Layer 7 of a small transformer language model trained on English Wikipedia (10 layers, counted from 0, width 128).
A neuron's activation on a vector x is SiLU(gate . x) times (in . x), where the dot is the dot product.

Input weights of the MLP neurons that the questions are about. A number n stands for (n - 500) times 0.0023.
n67 gate: 393,590,427,464,310,172,452,692,290,601,607,531,385,210,462,631,549,366,373,611,318,442,590,485,608,613,556,535,434,411,553,421,234,643,647,504,568,367,771,363,649,523,671,447,443,477,651,523,549,564,470,565,342,315,481,170,537,720,508,622,474,610,382,481,434,412,545,256,488,633,485,619,633,702,291,549,623,581,631,489,428,396,457,324,247,556,587,481,504,427,414,583,685,477,541,477,466,504,551,572,558,477,580,433,756,370,563,493,449,312,466,465,421,526,674,297,512,592,53,519,406,533,309,414,616,485,563,504
n120 gate: 308,500,373,617,633,344,351,479,486,537,527,425,448,537,288,396,595,438,745,555,337,383,513,581,270,466,333,620,539,460,622,375,533,318,422,694,371,571,424,633,527,503,375,520,520,322,585,435,439,356,360,414,396,545,405,687,343,595,507,565,696,652,493,456,137,435,433,404,389,657,606,397,483,545,638,456,586,313,697,521,436,472,662,346,524,656,392,697,493,435,444,402,576,442,641,514,483,593,582,642,608,354,561,560,628,490,454,534,765,469,591,404,672,540,464,651,600,503,420,342,601,533,487,370,591,490,594,500
n173 gate: 489,463,485,631,333,689,507,421,392,413,597,657,650,706,592,530,636,234,402,215,238,537,295,740,478,599,292,568,532,395,552,408,320,518,577,335,374,496,576,522,448,268,367,412,348,616,482,496,529,518,355,597,523,447,559,393,562,404,414,537,605,566,399,351,492,631,438,727,628,679,585,436,733,454,435,455,485,411,635,698,658,304,443,485,631,522,482,526,445,354,724,625,301,624,694,463,485,522,550,522,656,386,292,489,588,601,764,409,636,586,361,500,537,386,691,403,504,496,445,534,738,304,668,504,683,526,529,597
n221 gate: 539,500,565,441,370,640,252,394,644,572,317,410,193,428,440,578,528,414,623,749,524,422,376,866,699,512,432,586,714,256,500,488,484,360,472,845,605,488,574,504,247,416,554,307,492,520,609,439,504,524,524,700,549,484,452,561,583,524,660,650,571,456,630,528,475,594,608,744,541,446,342,345,532,222,408,512,471,438,799,496,420,722,680,483,525,163,697,342,520,357,923,500,430,570,344,508,545,468,473,198,467,583,358,444,604,537,642,652,703,447,380,516,568,713,480,435,598,553,385,353,524,381,360,429,404,383,452,500
n252 gate: 586,310,467,511,702,627,392,455,592,442,422,723,530,376,818,421,496,571,444,470,637,541,311,548,547,660,558,645,656,543,309,515,389,449,628,454,548,680,399,474,697,453,564,511,537,604,647,482,511,652,450,400,751,597,504,353,251,566,649,316,608,603,563,463,511,519,449,404,470,262,703,567,537,662,473,530,388,425,406,615,482,451,245,485,790,738,485,489,500,544,787,408,466,604,583,296,608,475,493,533,734,466,500,569,526,556,557,653,496,545,577,399,617,295,726,448,217,571,421,712,373,536,340,622,493,602,634,537
n269 gate: 474,564,638,377,447,500,759,454,623,578,576,339,446,462,771,728,500,462,569,565,697,519,380,598,567,617,755,585,705,626,462,511,323,338,436,452,454,606,341,588,393,534,652,436,534,722,489,698,504,706,671,488,740,427,258,405,466,519,492,519,441,428,676,553,332,565,354,508,454,688,595,492,633,512,370,492,584,694,504,328,591,380,665,633,619,526,496,511,549,385,263,421,732,638,421,814,577,534,485,636,648,558,386,492,699,504,551,245,470,581,504,427,391,764,496,323,423,554,369,392,256,433,432,740,643,421,597,416
n67 in: 440,446,413,462,482,540,377,431,428,330,435,475,602,436,439,632,568,606,335,336,489,438,585,478,528,578,681,493,171,584,421,838,419,550,614,455,471,493,452,341,598,690,721,336,612,460,554,670,579,514,549,471,350,387,557,327,528,248,515,478,496,547,609,457,622,144,500,496,701,596,551,384,363,625,586,402,580,465,553,613,443,474,534,504,471,655,532,673,504,540,419,382,621,241,472,453,489,277,437,479,541,721,514,343,636,544,653,475,769,413,461,544,575,393,461,343,394,602,270,620,276,518,528,716,550,439,249,558
n120 in: 478,529,513,660,461,400,583,454,425,709,477,526,579,636,380,682,636,345,397,411,574,335,674,575,478,422,510,612,481,322,640,513,789,380,357,516,559,445,470,552,599,613,410,565,709,464,438,461,500,416,414,513,304,298,354,507,519,676,523,457,685,601,648,231,416,497,352,625,447,534,415,526,582,517,527,415,526,349,477,414,383,394,618,450,576,516,620,487,545,500,467,679,513,345,580,523,316,388,314,584,647,517,510,510,571,434,446,461,747,428,387,460,364,302,468,526,457,388,462,636,519,455,716,270,484,451,417,595
n173 in: 303,386,369,723,294,504,556,596,588,628,585,508,237,466,447,550,481,543,616,465,478,434,545,553,680,428,357,523,493,705,359,740,541,360,538,563,427,279,598,220,450,659,586,394,534,581,500,703,595,447,612,415,403,504,717,313,260,645,693,404,601,576,258,607,441,797,304,350,399,457,511,492,626,347,413,561,604,699,635,481,489,500,468,516,716,343,568,366,576,481,492,454,519,202,398,446,593,500,548,546,586,574,232,425,542,492,378,311,730,373,602,566,530,348,347,886,624,573,414,543,417,567,353,484,409,458,511,415
n221 in: 385,556,593,655,373,669,483,553,450,332,276,588,336,669,392,531,561,385,491,606,569,535,586,744,650,725,504,708,391,240,684,387,568,708,504,487,478,421,429,557,659,700,643,435,845,469,530,535,517,371,556,672,460,465,587,535,616,714,580,723,543,604,179,408,267,549,474,351,593,671,759,791,369,625,663,522,606,534,379,619,539,633,495,446,456,466,465,605,874,667,648,443,593,509,513,544,478,320,327,596,603,348,763,293,353,478,297,457,432,487,574,606,322,392,764,460,735,526,719,615,591,410,560,690,379,27,423,183
n252 in: 599,575,602,298,534,397,800,491,421,458,602,423,833,454,399,474,391,265,564,406,434,504,496,361,579,487,304,509,846,574,365,428,672,546,441,545,428,605,302,568,415,483,392,458,365,640,521,445,408,271,463,338,320,419,756,230,475,445,479,437,446,597,458,627,474,193,421,424,706,530,775,496,416,375,636,513,244,439,671,474,198,861,552,365,500,533,642,91,681,470,383,424,693,444,554,398,406,724,439,685,405,655,695,325,525,457,452,133,406,283,533,598,580,316,451,504,710,517,479,641,467,417,650,539,454,534,442,411
n269 in: 699,518,253,486,500,681,543,621,314,832,357,321,383,496,399,495,650,329,252,657,483,644,382,513,897,504,364,621,504,457,558,593,453,280,403,440,207,567,396,652,590,668,482,522,296,706,620,322,518,382,378,518,545,658,597,487,509,567,698,380,639,894,674,478,669,558,627,585,292,550,634,509,442,313,634,527,356,217,666,643,504,328,390,354,635,552,399,398,385,321,687,637,541,424,158,262,800,443,685,372,577,673,607,381,544,653,642,316,446,666,509,635,725,769,409,603,477,635,583,550,812,404,298,426,500,438,430,451

Each question shows a token from some text and the vector x that enters the MLP there. A number n stands for (n - 500) times 0.0076.

"im": 472,453,373,512,563,553,647,528,543,562,663,492,358,346,600,571,417,499,357,477,423,441,515,564,450,463,524,544,513,437,414,387,596,556,475,690,537,526,424,412,556,414,485,576,691,317,490,534,596,463,396,584,570,538,541,477,351,521,598,345,470,434,581,464,615,459,373,458,361,434,646,529,541,498,381,507,539,554,497,475,310,401,537,465,399,599,650,452,473,547,410,483,490,394,520,437,575,433,554,391,612,511,516,455,416,413,553,373,534,459,449,463,438,402,443,504,491,486,523,508,416,524,453,444,578,470,514,471
The neuron with the highest activation: n252

"ich": 531,499,397,440,496,636,609,567,432,556,445,502,341,460,539,499,610,425,544,410,385,496,439,565,424,501,329,565,419,440,421,588,512,514,530,513,554,579,414,569,529,450,353,472,662,380,488,529,463,433,535,480,567,439,511,511,400,588,444,480,556,422,376,540,585,624,512,443,512,486,497,668,528,447,548,454,479,535,560,473,346,515,603,430,435,534,595,530,454,530,488,508,523,497,569,367,568,465,456,452,546,617,444,410,393,442,607,562,703,519,346,679,590,512,431,471,445,634,377,507,532,502,467,532,385,413,437,512
The neuron with the highest activation: n221

"n": 467,543,539,530,528,603,662,552,493,477,498,529,283,498,537,516,532,447,371,452,479,478,409,574,484,504,524,508,552,536,507,419,519,483,449,520,509,470,475,510,482,456,351,565,562,418,452,508,502,535,522,600,526,473,633,440,386,523,431,516,503,364,533,556,598,528,454,450,385,421,653,451,534,448,462,507,548,470,462,397,412,528,546,523,335,492,542,450,427,479,361,520,702,345,329,722,563,556,525,438,504,539,502,429,517,504,540,419,680,511,398,505,584,337,432,475,464,629,371,544,425,476,497,425,610,328,533,512
The two highest activations, in order: n67, n269

"ia": 566,409,512,531,618,455,518,492,423,570,426,471,608,595,303,615,537,575,472,486,413,409,481,517,554,497,456,599,518,458,500,470,361,548,419,357,465,477,394,545,589,499,411,582,529,513,493,553,533,639,555,531,527,501,515,484,439,402,610,520,626,568,462,604,462,440,357,521,431,436,457,601,437,513,277,438,593,546,465,412,393,424,464,584,560,443,422,505,352,571,490,579,523,472,488,512,485,475,421,491,523,514,550,534,391,482,547,483,703,618,601,582,365,574,413,387,544,426,434,493,643,520,443,473,424,508,658,494
The neuron with the highest activation: n120

"ev": 497,429,543,490,578,622,513,577,443,504,517,465,462,600,576,581,497,425,540,571,589,486,396,407,540,590,457,705,345,620,515,542,585,519,393,573,618,568,492,443,591,519,462,519,585,567,491,584,594,456,521,649,569,342,624,538,521,560,439,577,581,442,570,634,717,534,379,463,404,407,560,640,460,562,460,485,455,489,538,450,359,455,494,540,475,525,620,519,347,434,455,454,588,568,488,574,490,502,466,507,434,459,641,448,486,507,511,529,559,473,397,637,638,364,430,493,468,554,361,590,547,408,386,511,466,516,480,624
The neuron with the highest activation: n252

" in": 483,498,497,437,367,593,463,593,635,492,508,478,391,466,448,540,533,471,497,551,486,555,545,533,449,418,406,452,565,472,464,490,451,424,536,339,616,471,513,531,534,426,467,545,470,482,484,606,537,574,472,507,504,348,580,491,423,506,495,635,556,400,485,590,620,394,584,390,531,389,423,575,480,518,626,644,431,453,565,487,495,614,504,452,449,405,476,468,383,494,691,492,599,354,333,564,519,475,579,511,551,541,579,411,588,509,575,355,685,509,430,518,572,438,486,415,503,570,510,489,544,498,619,465,676,485,519,678
The neuron with the highest activation: n67

"ed": 489,537,449,658,541,564,618,635,681,513,520,520,434,535,584,551,405,460,481,594,396,501,397,548,501,389,504,458,354,511,401,371,446,556,421,556,486,457,438,488,532,353,417,517,575,438,400,478,575,522,398,409,533,505,607,515,435,477,400,395,499,506,578,427,518,390,565,560,465,424,410,582,503,551,482,625,581,518,474,378,437,481,621,431,467,471,467,510,515,563,487,418,550,241,414,644,592,426,490,470,573,492,579,504,429,554,493,605,589,466,489,479,452,440,503,527,443,435,605,479,444,444,595,485,669,495,519,520
Which three neurons fire most, strongest first? n120, n252, n269

" follow": 545,517,467,544,503,585,582,553,486,464,598,479,448,438,616,547,468,405,413,436,480,525,378,416,469,538,491,494,429,489,409,388,643,504,461,614,685,512,435,442,515,420,404,485,534,535,511,442,594,549,532,632,612,433,649,453,363,594,427,487,358,415,440,430,523,405,490,472,406,461,540,643,515,532,533,525,472,581,478,397,432,439,522,560,403,415,570,629,575,447,550,631,538,421,428,625,490,518,566,536,560,524,476,417,396,377,590,486,639,480,526,523,559,387,392,560,433,605,534,465,541,518,533,600,695,391,673,699
The neuron with the highest activation: n173

" at": 419,423,440,584,534,608,467,512,635,566,458,551,410,484,506,418,512,426,433,553,366,469,489,511,428,455,440,496,531,452,467,503,444,514,538,470,508,516,505,485,606,518,416,467,589,463,478,462,574,608,387,458,548,474,584,519,454,458,508,441,468,498,493,593,550,531,657,446,482,387,368,601,402,532,576,586,487,487,474,286,540,531,558,385,419,508,553,502,465,520,572,446,617,251,397,556,469,399,388,555,513,579,576,537,476,443,584,437,665,495,466,585,460,476,508,492,289,549,404,539,569,586,414,434,643,482,511,607
The neuron with the highest activation: n67

"\n": 528,384,463,594,671,560,523,511,529,497,628,454,396,451,432,537,479,323,486,435,506,484,493,499,517,443,496,407,560,452,608,454,645,586,594,546,528,511,435,477,602,375,445,617,467,520,488,562,585,462,513,529,572,450,507,486,476,487,471,383,549,454,582,519,558,516,504,514,470,495,532,495,535,374,461,571,508,443,448,517,480,653,512,476,478,462,400,509,639,505,654,626,446,237,475,621,505,410,457,516,590,568,591,493,562,376,477,382,637,375,537,589,458,411,551,442,346,608,401,440,617,438,524,497,554,438,596,529
The neuron with the highest activation: n173

"ri": 534,403,647,353,504,714,528,540,470,503,545,448,477,380,550,532,482,389,448,548,513,559,532,514,451,461,503,442,432,537,446,535,739,463,488,465,554,551,532,471,647,388,533,675,457,386,448,513,482,441,504,539,502,468,565,527,478,533,419,418,516,448,554,467,464,386,431,496,473,458,548,518,540,553,515,442,516,663,485,500,338,514,530,531,554,390,504,460,404,479,482,693,554,483,440,481,379,447,477,365,523,531,566,302,595,368,679,312,435,460,437,602,524,519,383,439,427,589,523,417,635,538,495,501,575,368,600,504
The two highest activations, in order: n269, n173

" ": 562,394,581,539,346,578,598,622,463,457,595,558,406,430,565,605,522,404,484,492,505,548,545,564,496,442,494,524,606,465,412,418,686,498,501,447,407,621,530,540,632,386,522,622,547,481,468,548,442,545,610,468,497,498,551,453,379,503,506,457,560,377,463,578,502,447,517,492,499,515,514,472,570,446,522,406,545,497,535,468,385,612,148,584,474,419,566,519,449,475,605,480,532,476,439,409,495,301,601,421,531,504,454,536,479,498,613,439,624,507,402,556,603,530,468,553,569,515,480,508,481,449,571,337,635,411,554,520
The neuron with the highest activation: n173

"b": 472,513,458,442,613,562,557,625,480,418,439,536,385,524,488,520,520,508,484,455,543,459,519,474,355,519,522,595,498,362,565,372,542,446,587,558,666,520,409,438,457,521,473,512,550,317,472,537,485,581,522,632,487,403,559,525,500,567,421,419,528,509,522,544,573,550,561,556,419,440,591,548,434,596,376,497,653,618,569,458,493,476,459,486,329,488,472,422,415,546,585,611,554,471,438,504,551,599,563,688,483,632,619,417,436,454,548,532,682,569,419,523,595,283,444,574,539,529,396,607,577,619,554,507,498,486,443,538
Which three neurons fire most, strongest first? n67, n120, n269

" Tra": 455,439,575,467,641,502,583,478,438,599,289,434,447,479,440,494,494,381,464,421,524,543,493,450,454,358,487,506,482,470,431,559,616,485,535,506,513,470,443,471,508,464,373,644,512,529,576,457,500,605,444,331,524,371,500,552,615,575,534,564,508,493,489,545,607,392,402,445,646,458,437,500,551,521,522,764,475,552,541,518,415,487,479,589,358,550,455,468,473,585,535,630,461,428,424,608,516,559,386,479,559,509,527,460,518,515,533,480,702,523,426,539,625,337,410,514,534,573,574,583,579,595,487,516,537,412,472,611
The most active neuron and its activation: n221, at about 0.24

"s": 569,456,539,603,544,672,537,545,539,612,458,481,446,385,509,502,377,464,407,508,297,474,442,511,520,495,506,593,522,405,491,411,478,461,496,397,641,430,452,644,523,594,406,417,486,560,500,580,466,590,504,590,480,471,527,582,473,447,442,532,465,432,418,511,503,530,526,535,450,484,569,570,434,498,569,546,586,474,453,374,484,514,521,457,500,479,509,533,446,515,438,426,601,428,539,626,632,533,448,544,572,575,532,431,497,557,485,515,795,630,394,606,527,493,387,406,480,448,433,596,495,432,442,432,499,407,485,582
Which three neurons fire most, strongest first? n269, n221, n120